Layer 10 of a small transformer language model trained on English Wikipedia (14 layers, counted from 0, width 96).
A neuron's activation on a vector x is SiLU(gate . x) times (in . x), where the dot is the dot product.

Input weights of the MLP neurons that the questions are about. A number n stands for n times 0.0048.
n19 gate: -16 90 -4 39 -4 57 -12 5 -44 5 -22 73 -39 -28 53 -20 -16 21 4 33 16 4 6 -34 13 -27 -18 14 -49 54 -9 3 -21 18 -33 9 -26 7 27 42 53 10 -26 10 17 9 23 -2 -41 -24 -8 -16 21 40 -9 -43 11 -13 49 -18 -14 45 -3 -17 -41 1 8 25 -28 -37 -13 5 55 -13 12 -2 12 16 24 -5 -23 9 14 -31 -5 -9 13 -20 5 -51 31 -15 -31 -3 5 -25
n21 gate: -16 -16 25 2 -48 -28 46 -2 -1 47 -24 39 23 8 8 46 -47 -3 -28 37 -27 -15 8 -18 40 -21 6 -49 -70 -5 -6 57 16 18 35 -35 -22 -20 -1 37 -5 29 39 -8 -25 6 -39 -22 -17 -1 -53 14 -11 28 -33 57 17 -11 -13 4 -20 -15 -34 -30 -33 -14 39 14 -2 0 -12 -28 17 -9 20 23 -31 12 36 -8 23 -45 -27 17 13 8 -10 -8 55 -37 17 -9 12 -4 -32 -9
n23 gate: -6 -14 9 35 -9 21 -34 -24 -5 -28 -31 -33 -34 -3 15 10 -11 44 -23 -8 -2 40 -9 25 -4 10 -45 -17 25 -36 3 20 -41 -1 42 11 51 13 21 -39 -34 52 -25 -3 -11 34 0 -22 42 74 -15 6 12 -13 23 25 -26 7 35 69 -26 -27 -4 -7 -17 20 -3 3 -21 54 34 -4 -11 -40 -30 1 7 -7 -7 -47 32 14 -28 1 38 -44 -6 -65 -10 28 -30 8 3 18 -28 16
n53 gate: 6 -41 17 -42 -9 -20 17 61 -10 22 2 20 0 24 13 42 -20 -15 -29 18 14 26 17 42 -3 14 19 -36 17 -24 3 27 -2 -37 -32 -29 -36 -26 27 -45 -18 -17 13 43 27 45 24 27 -32 -11 -21 -34 16 17 3 -66 48 16 -16 -13 11 -21 63 13 -16 4 31 -42 9 6 16 59 4 0 -26 -50 37 40 -1 59 2 -19 -22 6 -3 21 0 22 -8 -7 -20 -28 -1 -21 18 -23
n57 gate: 37 6 -4 -18 26 -55 -6 39 -17 -65 -7 21 -16 42 -2 -21 28 -36 14 43 42 -22 -17 0 28 -41 15 -11 25 34 -12 18 -17 31 35 -13 -11 16 6 11 10 25 -30 -37 -4 -33 -17 69 -10 -26 -43 -44 -30 -68 -24 -12 -62 -30 -19 43 -3 -22 25 21 -3 -2 47 29 6 11 23 -11 -4 12 33 20 -10 -38 -28 -51 -6 3 6 -33 -1 -34 3 52 25 29 -33 -1 60 -14 -38 14
n65 gate: -35 -25 -17 -41 1 7 -33 -70 -8 -22 -27 51 -34 -24 9 19 -5 15 -36 -3 6 26 -12 -2 47 -24 -21 25 -61 25 4 17 4 24 64 -1 27 -23 32 -40 51 -8 -55 -33 12 -33 5 -41 -20 -11 -6 1 43 23 30 -5 6 -7 -18 8 15 -39 -2 34 -16 -28 0 28 -22 -4 17 -23 6 -18 3 2 -2 25 14 23 43 -7 2 25 1 48 -27 -1 -8 -41 -72 23 19 -16 -7 -13
n67 gate: -6 -9 43 -1 -17 21 27 -2 -8 3 7 14 23 43 -22 25 11 12 -17 25 -38 21 -28 -3 34 -28 -37 -23 21 -21 35 24 -44 26 29 -26 -6 -21 15 21 -8 -9 -12 -15 4 -7 2 -19 1 -46 27 -26 31 61 7 -38 -48 -51 -2 12 7 -16 35 -30 -3 3 -19 20 63 -60 -5 13 -25 -2 -32 42 7 34 11 57 -24 -11 66 -53 33 1 28 -6 1 36 22 -39 -18 17 -29 0
n80 gate: 33 -21 16 -5 20 -17 25 30 26 -9 20 -33 19 17 -1 9 -38 -14 30 -22 -54 -31 0 -9 -7 -30 -70 -86 24 10 9 -12 -14 -25 3 -34 20 16 -62 0 -32 0 -1 -40 47 57 -13 8 35 -24 17 -22 -36 -33 -36 -2 -5 26 3 17 21 16 -11 -5 14 -51 -25 -3 0 -8 -4 24 -12 39 10 35 -7 14 -23 -16 -16 25 11 -13 6 44 -23 3 -4 -21 67 16 63 22 19 23
n83 gate: -15 26 37 15 -4 -39 4 0 27 -9 -25 -1 18 8 -2 -17 -20 -20 8 -10 -2 -18 -43 18 29 -12 15 -3 -36 -13 6 -26 -15 -28 -12 50 -56 -3 -8 -37 -22 31 4 -1 20 0 -6 44 25 46 -24 -28 4 32 1 64 10 -27 40 9 -41 -1 8 8 21 -11 -58 9 37 -15 -13 49 23 43 -30 -36 -15 -24 -13 -9 2 44 -5 -55 -61 11 -48 -28 9 8 -13 44 1 -55 60 73
n98 gate: -23 3 -18 31 -18 -8 -67 7 6 26 -42 -35 22 -51 7 21 -27 19 -14 -43 2 12 -33 15 23 -38 23 -33 -3 24 -1 4 -30 71 16 15 34 -30 -59 -10 6 -35 -26 5 21 -21 -37 23 -15 38 38 8 31 56 -35 -23 -26 -49 41 13 -1 -17 -12 32 -16 20 -6 28 37 0 38 25 -30 0 17 -4 9 -26 -5 -2 -28 20 6 -17 35 -4 20 -27 33 37 23 2 -4 52 4 -19
n102 gate: 25 -43 -37 -21 -24 14 13 -7 -63 59 -21 -33 -25 18 -3 44 3 -34 18 -11 65 1 5 -7 -10 8 39 -48 -4 -13 8 6 6 -14 -7 18 -2 21 -21 38 53 9 -32 40 -14 6 47 -12 -1 -31 26 17 -40 18 -9 4 33 9 45 29 1 -9 8 -3 -6 17 53 12 27 -3 49 41 -20 -35 -22 -32 -28 29 -35 9 -6 50 -21 -15 7 8 -30 7 26 17 -12 4 -40 10 -76 -39
n103 gate: 7 5 31 -35 62 43 -8 -3 -5 29 48 -17 5 15 26 -25 12 0 12 0 -15 31 6 38 -29 11 -6 -1 -17 -39 1 -42 -25 24 3 7 -44 8 47 -30 3 27 7 -28 23 18 44 21 -10 -47 -33 -68 -9 30 29 -16 -8 30 -28 24 -37 -2 -25 -72 -11 11 -85 -16 -31 -9 18 -3 5 -31 62 -23 -1 -26 -7 35 -37 28 -9 8 -11 29 -27 25 -46 -7 37 16 14 -9 -7 37
n133 gate: 15 2 8 -31 35 7 -13 46 -27 4 -15 -30 -53 -7 15 1 -1 26 -20 -5 26 -69 56 -1 11 -13 21 -70 -26 47 14 61 -7 15 30 0 -39 -38 18 3 -17 10 -11 44 11 -29 -13 -11 -51 -30 28 20 -18 10 -1 -19 -57 7 23 -11 4 40 -46 -52 -5 -7 -10 17 66 27 -14 -5 -19 -35 6 36 2 -51 -34 44 -21 8 3 13 -13 3 -49 -2 45 69 47 5 8 3 -7 20
n136 gate: 24 -48 8 -13 3 -30 34 -24 -15 -13 -6 -18 -26 9 42 48 -15 41 4 -35 -43 12 27 -22 -39 -20 20 -42 33 -25 2 -36 20 -23 31 14 21 -27 -10 -12 -6 -2 28 -9 -29 22 -37 -9 -13 -9 -17 5 -15 27 24 2 41 26 -50 39 -21 -6 -17 14 -36 3 -53 -20 26 23 -34 28 11 -38 -17 -14 30 0 50 -4 16 -3 -17 -4 1 -21 -28 24 2 46 24 -13 88 9 -4 36
n138 gate: 29 -4 11 24 -17 22 11 15 -19 -4 -28 -41 -23 -24 3 -19 10 30 -85 -1 -20 51 -19 4 -22 -36 6 -57 34 8 -8 -19 -18 19 -19 36 27 37 -15 -6 -51 5 -24 26 26 -6 4 26 -20 45 9 20 0 -34 5 15 -32 31 3 -51 -10 40 -12 15 24 34 -19 -48 -23 0 42 -26 -59 -6 -36 -19 39 -5 11 15 13 -5 -6 -11 50 15 69 -5 5 27 -23 -10 25 -6 16 -35
n141 gate: -5 -5 38 -29 -30 7 -21 22 1 -81 -63 -48 4 17 28 -17 -37 10 -2 -4 -2 18 5 58 -3 -13 61 8 -52 -1 -37 35 -2 16 19 10 43 27 -29 3 24 49 -21 -7 18 18 -3 -31 14 -17 -17 59 14 10 -37 6 2 -9 -44 33 1 -43 31 40 -54 -21 1 -10 -22 -10 65 7 3 -15 -1 -17 -14 11 -39 4 -22 48 -37 1 8 -8 33 1 -22 -29 -7 20 -5 -7 -21 24
n217 gate: 40 -18 -31 -44 12 -24 6 -31 -12 -17 4 23 37 -4 -3 -19 -10 -17 41 44 -30 -17 2 -41 -22 20 -13 -66 -5 -11 -20 6 30 19 13 9 52 55 -38 22 49 39 -21 -29 -12 -29 -32 44 43 20 27 18 -26 3 -15 9 -25 -9 -20 -7 -48 -13 -68 -37 -10 5 2 61 -23 -6 60 -7 -4 -5 22 -17 15 1 15 -18 -12 32 1 5 -4 -20 20 13 -24 28 -35 -8 -36 -23 29 -1
n233 gate: 7 -7 16 26 26 36 -17 -21 53 21 20 -18 -25 39 24 -19 27 -14 -13 3 -2 -15 6 1 -50 13 -35 1 -59 -10 38 -26 21 -10 16 18 -33 31 34 3 -61 6 34 47 5 5 9 60 25 -19 -15 -16 16 -15 -17 -54 -30 22 -21 -4 -24 25 -46 -6 -19 -14 46 41 -2 -15 1 -42 -13 -43 -20 -2 5 -21 -7 10 8 16 -17 2 -10 28 -22 -2 -41 8 13 32 21 -26 -38 32
n248 gate: -48 -42 22 -12 45 -27 9 -32 54 -41 -4 -21 -23 10 13 -4 -8 -11 -3 12 19 21 40 -13 30 16 21 -4 5 -28 23 21 0 -25 67 18 -35 28 -25 -56 -9 21 -9 14 -8 -54 30 24 16 -33 34 -61 -17 13 -14 22 -37 17 16 33 17 7 -57 49 -8 42 -42 11 -32 -2 0 15 36 27 -33 39 0 18 -27 -37 -11 -1 -14 -6 19 32 -36 25 -50 61 -11 74 19 2 -5 12
n19 in: -44 1 -2 -4 8 -52 59 15 8 -28 -20 35 -34 -31 27 31 -36 18 -14 -7 -24 0 78 37 53 13 26 -11 8 10 -6 17 -17 22 -28 5 3 24 7 17 35 -25 -59 -2 -44 14 -26 -2 -38 7 -2 28 24 14 9 1 -50 -7 -9 37 -20 2 -6 26 5 25 -4 15 28 -4 22 -34 -38 -17 -30 -6 5 7 34 29 -12 41 -30 -23 16 6 44 -28 -4 51 21 -2 -19 -16 -3 55
n21 in: -6 14 -7 2 -61 -37 -3 -11 28 7 -30 13 -45 -4 -45 -36 -21 15 -1 -27 -37 3 -26 0 61 -29 22 32 -9 -34 25 -27 14 22 29 -70 -31 45 -18 21 -15 -11 7 23 -26 -8 30 -2 -2 15 62 -5 39 13 41 38 11 22 35 2 19 22 -12 -6 -45 -9 3 -15 -39 -22 39 19 44 -39 18 9 35 23 17 54 32 13 -39 -32 28 19 52 -31 25 -48 21 -33 -19 -30 5 -63
n23 in: 2 38 -15 -12 27 1 -66 -31 0 -34 -11 -11 27 11 70 14 -7 7 -32 -22 -54 7 2 45 45 -37 16 -29 2 5 10 -18 -25 38 15 11 31 -4 -7 9 -39 27 79 -38 20 -11 -38 -27 -14 25 -4 39 -22 -19 -14 5 9 21 40 80 -2 -64 12 7 8 -34 -2 12 16 -1 -34 -13 19 31 -34 49 -10 -3 -11 -43 -57 0 25 -46 20 -9 37 -17 12 24 55 3 -53 -12 2 13
n53 in: -13 -3 -43 -35 -43 -15 -14 36 -82 -13 9 49 -9 25 31 47 -27 11 57 -78 0 -34 -16 48 -12 -3 7 3 -1 21 22 -10 -29 27 10 -10 29 -26 3 28 -28 37 -20 23 37 15 22 25 22 38 -34 17 -27 26 5 44 -2 41 -8 12 -47 1 16 -76 -19 -7 -2 19 21 8 66 4 -4 44 9 -8 -23 -7 46 -39 -65 -5 -25 26 -28 -5 5 -2 -25 -8 -1 26 -19 -39 46 -19
n57 in: 13 33 -3 -20 0 -19 -16 12 -10 19 -3 33 25 14 11 -13 49 -33 21 72 -3 -17 -51 -13 48 41 -16 7 8 15 -67 2 -49 4 41 9 -5 -20 -8 10 26 -33 -83 34 18 -46 0 -19 -38 -6 11 1 45 -9 11 -36 -28 19 -3 25 2 -37 -2 -40 -23 14 40 -2 59 21 -33 -16 5 -2 -21 -11 3 -52 1 37 4 -35 35 6 21 -8 -5 0 8 18 -10 1 -30 20 -10 -27
n65 in: 31 -7 -12 -16 4 -36 -2 -2 -3 6 21 -60 -4 26 15 -5 -6 6 25 23 24 -3 2 -41 19 37 -49 -4 33 -28 60 -20 38 7 23 -5 5 17 23 1 -47 -11 23 57 11 24 31 -20 11 -10 17 -27 -46 -36 -32 0 8 -3 -56 10 -13 26 -31 -5 18 -43 -9 0 7 31 -9 -3 21 -2 -25 38 -4 -23 6 38 3 2 -26 -19 26 -48 22 -22 -30 32 45 -16 -47 -22 -11 34
n67 in: 4 -1 33 -11 48 -21 -4 14 -31 -4 -5 -24 17 23 7 -54 8 -5 -18 -3 -49 8 42 25 13 14 29 21 4 20 -23 -3 -26 -4 26 -38 13 25 -8 3 -58 -28 3 40 8 -52 -20 -15 -53 4 55 -23 17 3 -5 -3 -24 42 10 -2 -7 -11 20 -65 12 -16 42 -28 19 42 66 29 -27 -24 -36 32 -12 -5 26 -45 33 14 -37 -8 25 -18 16 54 10 18 -42 55 -23 25 -25 52
n80 in: 45 0 0 3 7 -57 -71 14 1 11 -57 -35 52 -21 6 44 -19 23 15 19 6 4 19 10 -60 33 -43 -17 27 -53 11 2 -56 27 4 -5 -11 19 0 7 1 -12 -65 10 2 14 -33 29 0 -1 -7 -6 -42 -10 39 -10 -3 -6 -33 59 22 -35 -12 34 -1 44 41 24 10 67 34 -31 -2 22 70 17 -23 6 16 23 -10 63 1 -14 32 -14 44 -24 -44 -28 -34 -13 -17 1 -29 -4
n83 in: 37 -4 -13 -35 -14 -12 20 40 26 19 -1 -38 -10 -1 -19 -49 -15 -14 -14 -3 -7 43 -33 13 -20 -16 -32 52 -41 -61 20 20 0 -1 21 43 -34 37 27 10 -10 5 -35 -93 2 13 33 13 -14 26 20 50 1 33 -35 21 50 16 68 10 2 1 58 -55 32 4 -1 -31 -4 -62 34 -4 -32 -3 30 11 -13 22 9 -19 -50 -31 37 -16 -52 30 -53 14 12 -12 -33 -7 -5 15 24 1
n98 in: -31 1 -9 24 20 -16 7 6 -24 -10 0 3 -9 1 18 57 1 12 12 42 -17 7 17 57 -22 2 -13 44 -10 8 20 -47 -25 -55 6 28 -30 -55 17 -16 -21 -8 -44 36 12 21 -19 29 9 -5 -25 22 -62 -35 -19 -26 -25 12 81 -10 -10 19 -24 34 11 -51 -36 -21 25 36 -21 42 -20 6 9 10 -8 22 -13 70 -10 -10 12 -23 19 12 -5 20 -29 13 11 -9 -38 -8 19 47
n102 in: 10 45 52 27 14 17 51 -25 -13 -17 -12 10 -2 -37 20 -24 -40 13 -1 -21 -30 21 -20 29 -2 -43 -14 -52 15 -17 -11 59 -15 1 14 12 26 -41 -29 36 43 21 -15 63 -22 27 -7 -43 30 -26 49 -49 4 -8 23 9 -16 21 38 -26 -7 46 -6 -12 0 -19 28 -6 -44 -1 16 -24 -7 25 12 16 9 -37 -7 -51 -3 -34 17 22 -4 -3 3 -53 20 -5 -14 -36 16 28 7 -6
n103 in: 26 -27 2 1 -12 12 -20 -61 -36 -18 -28 -9 3 38 8 16 32 -16 30 -8 -10 30 -17 -36 -23 -29 -42 16 -15 26 -28 -4 -8 -8 8 51 -53 -5 -4 -37 -22 3 -7 47 26 14 -1 8 1 -55 -2 -25 -23 -8 -7 5 4 20 36 19 38 31 0 33 -53 -22 29 36 30 13 -26 26 -3 -10 -15 32 7 -45 34 49 -46 -27 -24 12 -31 10 -11 34 66 -9 34 3 44 -32 16 -23
n133 in: -36 25 -8 -16 -19 -8 27 -50 -2 -40 -21 -11 -31 -19 -37 42 -13 -24 31 -8 -11 2 41 31 22 7 -53 -19 -9 14 -18 26 -8 -1 8 -23 50 -36 0 -5 -5 95 10 -3 21 -26 -52 -7 8 0 45 40 4 8 -33 20 32 -36 21 3 -28 41 -19 26 -31 22 -17 30 -23 69 38 -28 -43 -20 41 -44 24 -41 26 -15 41 25 -1 1 4 7 -46 -52 52 -7 2 10 19 25 14 -25
n136 in: -3 -10 -11 18 26 36 -17 -35 12 59 39 -22 8 20 -2 17 -27 -72 -15 14 -5 -10 -13 73 63 -17 -3 -16 -4 -22 32 8 27 17 -34 -33 -9 -4 17 9 -2 21 -8 -26 -42 15 35 29 -22 -36 39 -7 19 -11 0 -14 0 -27 -20 4 49 16 33 -22 57 34 28 10 13 -2 25 -48 -19 32 -29 -23 -15 -28 -24 -52 1 -34 8 3 -60 -10 16 1 -52 36 30 -25 -3 -10 20 -19
n138 in: 8 -11 7 -24 32 -81 -43 37 -7 -5 -18 -14 -14 -1 11 -3 -30 -36 36 -10 -43 -17 15 48 53 -22 -3 -16 -30 13 36 37 8 -26 -40 33 3 12 -11 2 58 1 4 37 -21 52 -4 -3 -34 -17 2 -4 -27 29 22 -39 -9 17 -5 37 14 21 -30 -27 61 36 24 33 -19 25 -21 -14 -24 -18 49 -16 13 10 -6 12 -30 29 -19 -28 50 -15 28 51 12 -86 -1 -19 -15 6 39 -3
n141 in: -9 25 -48 4 2 51 53 -13 -61 14 5 30 3 8 -30 36 -25 8 -13 48 -14 24 -2 -24 10 -16 -22 17 -9 -5 44 6 23 -28 -7 12 2 -10 57 17 37 -38 -9 14 -2 1 -34 23 -35 -4 14 -11 32 -41 -46 0 -52 -33 -40 29 -40 -18 -15 -18 41 -18 40 -22 27 -23 -6 8 -10 -30 10 5 -25 -34 -20 -37 -16 16 22 14 45 1 -3 64 -23 33 12 -1 -25 35 9 9
n217 in: 15 7 22 -41 53 -4 -9 -5 -9 -20 -8 -18 17 -6 8 -18 -12 44 -28 -21 -44 8 17 -2 -8 18 0 -44 11 -13 -24 -10 -30 34 -5 8 -51 -31 -55 -32 34 29 10 -16 -23 -28 -1 14 79 -47 25 -3 23 2 -41 28 -1 49 11 -30 40 -3 -30 -39 -20 19 14 6 -5 -33 57 -2 57 -3 -19 -8 36 7 -7 -32 12 8 -31 -18 -19 5 -33 49 32 1 -34 -13 50 -17 29 37
n233 in: 17 17 15 -12 -28 -30 -3 50 2 1 -73 -13 27 -35 -24 -2 7 28 20 26 14 33 -39 -30 44 20 19 -3 8 -4 12 -54 -5 -18 37 -18 -12 20 -67 17 -10 4 -29 30 -5 4 -7 -21 -29 -12 -32 18 40 -12 16 -19 -25 -32 -2 -2 -49 61 28 -14 4 21 12 49 14 23 30 14 -8 -3 -36 -18 30 -24 8 11 36 3 14 -34 -33 16 -17 24 -34 5 11 52 10 -25 -4 9
n248 in: -41 -19 21 43 -45 -20 -34 4 45 16 0 -32 0 7 -27 10 -40 -7 35 9 22 28 32 21 -17 -48 -12 -28 12 -18 -49 16 -40 1 -23 16 -34 -22 -18 13 -13 -5 -45 -9 14 49 -22 -23 40 -24 33 52 -26 2 0 -12 -11 57 -11 15 28 -20 15 16 10 9 2 10 3 -17 -8 -19 -13 -74 28 31 -5 -9 22 58 -20 2 32 -28 -5 45 32 -40 4 -19 41 26 -9 -31 44 -55

Each question shows a token from some text and the vector x that enters the MLP there. A number n stands for n times 0.052.

"===": -12 -46 -34 11 -22 -43 20 29 8 -9 -6 -42 9 1 0 -11 38 1 7 1 14 -17 -19 7 -21 47 13 -5 51 8 24 18 -1 -4 7 -24 -11 -14 -8 -1 11 -3 -3 -39 -9 61 23 3 -40 -21 8 -6 32 43 -13 10 -2 6 6 -52 -22 -11 -11 33 11 2 24 -16 11 12 7 -23 29 1 27 -14 7 -15 20 -16 -16 17 -29 -29 25 19 4 5 21 -20 -24 13 -2 6 -12 -1
The neuron with the highest activation: n23

"resent": -40 7 -5 10 15 10 25 -6 -3 -20 -21 -33 -15 21 37 30 22 22 -3 3 4 -29 0 -7 -3 11 -13 42 -1 3 11 -24 38 8 9 -15 37 -14 -10 -1 -30 -23 -20 4 5 5 -2 -6 -19 -12 14 -22 61 -47 -10 23 10 9 0 -27 12 -5 10 2 -28 -23 -14 19 -1 -26 7 13 23 16 11 -3 -44 -17 7 -33 -12 26 27 -3 5 -22 38 21 27 10 -8 -12 -7 9 -13 -65
The neuron with the highest activation: n141

" they": 17 -34 -20 2 4 -33 -18 -36 12 -13 -29 -10 -17 15 34 1 -22 5 -4 19 29 9 -26 -17 -7 -3 19 40 26 7 -27 -7 3 -20 4 -24 2 -4 11 -11 30 -2 -1 -14 -7 13 -35 46 5 -15 52 8 35 -1 20 -31 29 11 13 -18 -35 -26 22 -1 29 14 -13 -1 24 -20 2 -9 -13 6 11 24 10 -13 -27 -39 -4 -17 -6 5 17 -46 -12 19 23 -2 -8 3 -2 -23 -9 43
The neuron with the highest activation: n57

"t": -18 -14 -58 9 -5 -32 13 -32 -18 -9 29 -39 24 11 16 22 -20 42 -6 29 -8 1 18 -12 -3 21 7 15 -9 8 33 -11 44 -3 -28 16 -24 -16 5 -12 25 1 -40 -37 -8 37 7 -10 35 11 -1 30 3 0 10 -31 -13 20 6 -18 -12 -17 -21 15 -19 -12 -6 15 35 -17 13 0 -48 -20 -16 38 -6 22 21 -24 2 -18 6 13 6 5 4 16 17 21 -9 16 -41 -2 -23 17
The neuron with the highest activation: n65

"1": -11 -2 19 12 -21 -32 19 -16 8 0 15 -15 32 -2 9 20 23 -11 -26 31 -19 -17 -4 -32 -7 -7 -15 6 -26 -7 23 13 6 13 -17 19 13 10 -31 -24 -13 -20 8 -8 32 28 -34 21 -32 -56 9 -19 -2 12 39 -2 -13 -1 -9 -6 -1 -25 -3 -21 -15 32 -25 -11 9 -20 -26 24 4 17 54 36 -24 16 4 -18 21 -6 6 3 32 13 5 20 32 -13 -27 9 -19 -13 34 -35
The neuron with the highest activation: n80

" for": -9 -24 -9 -19 -4 -2 -8 -12 -2 13 -17 -34 24 -2 28 -7 23 12 -20 27 -1 -2 -12 -5 -19 12 -2 56 28 1 -15 -4 1 -1 9 13 -24 14 -5 6 17 11 9 41 30 7 7 31 -22 -33 15 0 46 -16 14 -39 9 23 -10 -27 -40 -24 -7 13 -2 -3 -9 19 -1 -5 7 -24 -4 -18 8 30 -23 1 -51 4 39 -20 -11 -7 -19 13 -9 -11 41 -14 0 23 -9 -10 -46 18
Which two neurons fire most, strongest first? n233, n103

" July": -44 5 -4 29 4 -25 -11 -20 -21 -6 17 -4 20 14 47 -1 34 6 5 8 -16 -26 -5 -43 -1 42 20 34 7 17 44 -1 1 11 -13 -25 17 -22 -5 18 -5 4 -10 -17 14 0 -9 26 -32 2 40 18 6 -12 24 -23 1 19 -22 -35 35 -43 -7 -10 11 -21 -22 -12 32 -10 -23 -8 -15 11 -6 -28 -4 -27 -30 -23 13 -2 3 7 13 7 34 28 -22 -17 -1 19 -15 6 24 -10
The most active neuron and its activation: n83, at about 0.72

"oup": -3 -1 13 50 -40 -32 40 -25 -36 -5 -14 -43 11 -15 35 18 16 15 -11 -27 -4 -9 -28 -7 -28 -2 6 9 0 16 -3 -43 17 10 9 -11 30 -12 37 -7 -1 -3 5 5 27 15 45 37 9 -20 47 -18 20 33 8 -52 1 27 -13 -20 -4 -10 0 -12 -3 8 15 2 -19 -15 -15 -5 -4 31 -19 8 11 -29 21 -42 -4 -9 -16 -9 -6 -12 14 15 25 4 -22 -2 26 -2 -5 -17
The neuron with the highest activation: n136

"ac": -2 -35 -5 -11 3 -30 16 5 -24 -23 -16 -29 11 0 24 0 -8 2 2 24 4 42 -16 -47 -8 -1 35 -26 13 11 2 -41 33 10 -18 -30 19 -6 -12 -14 5 -5 -10 4 11 3 20 22 2 17 36 -28 8 -6 -9 -22 13 26 17 -44 0 18 4 -20 6 23 -20 -1 -18 -4 8 32 -5 -20 23 -11 -31 -4 11 -7 13 -6 -12 25 -17 -28 20 -4 63 41 -10 29 -3 -42 19 0
The most active neuron and its activation: n217, at about 4.8

"end": -5 10 15 19 15 -25 -6 15 -21 16 -38 -44 11 1 7 43 33 33 17 28 20 -20 6 -13 -27 24 15 -16 -18 11 32 -7 68 0 -8 11 -9 -25 24 -41 -16 -10 -26 7 17 40 21 -3 1 -59 -14 13 -11 10 6 -19 -27 20 -26 -11 9 -2 6 7 -36 27 11 -11 6 -23 16 22 14 -30 -16 15 -14 -14 -11 19 -1 52 9 13 -11 0 13 -16 4 5 -10 -5 -25 -12 -32 -1
Which two neurons fire most, strongest first? n233, n103

"land": -10 3 6 26 -33 -16 25 2 -27 -41 -11 -57 17 1 36 34 29 17 8 21 20 -8 0 40 -31 30 -18 41 -15 21 -12 -8 14 -19 -31 -2 -12 -41 4 -43 -24 7 15 14 3 -11 -1 13 -6 -8 -17 11 -3 3 31 5 9 16 -2 39 -17 -16 -9 38 -11 -7 -1 -6 -18 9 0 -7 16 -2 8 1 2 0 22 -34 -11 7 10 -2 -16 -18 47 -11 20 -3 -8 -34 38 -3 -20 3
The most active neuron and its activation: n23, at about 2

"oc": -43 7 15 14 5 -11 38 -1 -10 8 -4 -4 24 -11 41 -44 0 -38 5 22 31 18 -34 -15 -12 -17 20 19 27 -10 43 16 -32 34 24 -5 3 -34 3 -1 -21 -3 -4 3 -1 -9 33 11 -13 -1 -12 -13 -6 16 3 -41 19 -1 -33 -2 -45 -11 -24 -2 4 -7 6 29 -9 -23 6 -10 6 17 8 8 -21 -22 22 -16 -5 15 21 -19 -30 -3 -8 -7 58 5 7 15 -15 -29 16 16
The neuron with the highest activation: n83

"28": 9 -36 3 -4 6 -11 -4 -20 -14 -15 2 29 -4 38 -19 29 17 22 30 1 2 -3 -35 -16 -5 -1 -18 -3 -13 16 -25 -19 29 34 -4 -35 4 -11 -13 7 -19 -33 -12 4 -23 -10 -16 -3 13 11 22 12 30 -23 49 18 -1 -16 -35 -15 25 -2 0 20 -38 2 -11 29 24 33 31 -24 33 20 -28 -2 -11 -27 16 0 -30 31 16 -13 5 2 3 33 24 -27 30 0 -18 -26 -2 -34
Which three neurons fire most, strongest first? n57, n83, n65

"99": 11 -27 -11 35 14 -16 8 8 -23 -20 26 -1 -25 8 -9 36 22 26 23 6 17 -18 -7 -4 1 12 -52 -12 -18 9 -13 -8 6 19 -9 -25 -15 -18 -23 6 -14 -29 -21 14 -14 -5 -13 11 24 -21 21 -6 32 -18 34 19 30 -15 -18 -1 19 1 -3 44 -5 -13 -3 21 27 26 11 -20 30 -7 -47 -3 -8 -20 15 -24 -15 15 30 17 -9 -24 56 45 14 -11 -9 -19 8 -32 -13 -38
Which three neurons fire most, strongest first? n57, n83, n136

" |": -12 -31 -18 9 -6 -27 0 -6 -15 18 1 -26 19 -13 33 11 14 20 -5 -9 9 3 -18 -26 -46 24 -14 84 -22 9 45 4 -16 25 -9 2 -8 -25 11 24 -31 -10 -11 11 -7 33 -19 -7 -12 -38 3 -4 7 -5 5 23 20 -1 11 -13 38 25 1 -4 6 8 -3 -13 8 13 -4 -28 -1 -22 -16 -1 9 -31 -32 -9 -10 5 14 2 0 11 4 -9 28 -33 18 21 -3 -5 25 -8
The neuron with the highest activation: n23

"ed": 4 -40 -25 -13 -17 -19 10 -10 8 -1 19 -27 -15 13 32 26 16 9 -23 33 -7 -19 13 19 20 18 26 31 15 1 -28 20 18 9 -13 21 -14 -27 -25 -25 -25 10 1 33 21 11 -18 7 -20 -42 51 -11 23 -7 -2 -40 2 26 11 -35 -6 8 1 0 35 7 -34 6 -13 18 46 7 27 -25 1 -9 -36 -13 -24 2 17 -17 -18 30 6 2 -1 -10 18 15 -3 10 -8 2 -33 -37
The neuron with the highest activation: n133

"7": 13 -29 -1 1 17 -14 5 -11 -2 -18 -5 47 -7 18 6 11 7 14 19 14 -3 -18 -23 -4 19 9 -12 9 -14 4 -18 -8 28 15 1 -15 2 -3 -20 19 -38 -22 -1 9 -43 -19 -18 -38 12 11 33 -10 18 -15 54 27 20 -25 -21 -19 22 -18 -8 39 -23 -15 2 20 27 23 19 -30 36 7 -34 -4 -25 -22 16 -17 -31 33 7 -4 -8 -9 20 34 37 -20 16 -7 -17 -29 -20 -6
The most active neuron and its activation: n21, at about 3.4

"N": -32 8 -37 26 29 -28 18 -13 -11 42 -11 9 68 -5 34 -19 17 15 19 -2 23 -2 -2 8 -21 16 -11 27 1 -13 25 -16 -7 -14 -37 -4 21 -15 14 34 18 4 31 -49 2 8 -48 -4 -30 -13 7 18 7 -22 14 5 27 4 17 -5 -16 -18 -1 13 -11 -15 -11 8 -15 -26 15 -9 8 1 4 2 -30 -25 -17 -7 -11 0 17 -29 10 16 -1 -41 18 9 6 -4 16 10 11 -37
The neuron with the highest activation: n67

" R": -81 -16 -29 23 -1 -1 -10 17 6 23 9 -26 37 22 13 10 3 12 -10 1 -1 27 -18 -17 -14 13 -7 10 0 -12 -30 -11 1 -29 -41 -10 15 -15 17 12 17 1 12 -18 42 8 -13 -10 -6 1 35 10 4 -1 -4 -8 24 -5 -10 7 26 -19 21 20 2 -12 17 -26 -41 22 36 -17 -39 -11 30 -18 -16 -2 0 -25 0 29 -3 12 14 -6 -18 -5 47 8 -9 29 -31 -6 -1 22
The most active neuron and its activation: n141, at about 1.7

"\n": -3 4 13 0 -15 -19 21 -25 18 -27 -16 -46 6 7 48 21 15 15 4 27 10 -18 13 1 21 -9 -1 54 -17 -6 20 21 0 -6 2 -3 -2 2 -30 23 23 -8 -15 -15 21 53 -16 -18 -31 27 50 -11 10 -11 -20 14 15 4 25 -33 -1 3 -5 -18 -13 6 -7 15 -6 11 -15 -8 -8 -4 -9 -10 -15 -28 -3 -40 11 -17 8 -13 27 24 -46 -12 31 -36 -27 20 -24 -4 17 -22
The neuron with the highest activation: n83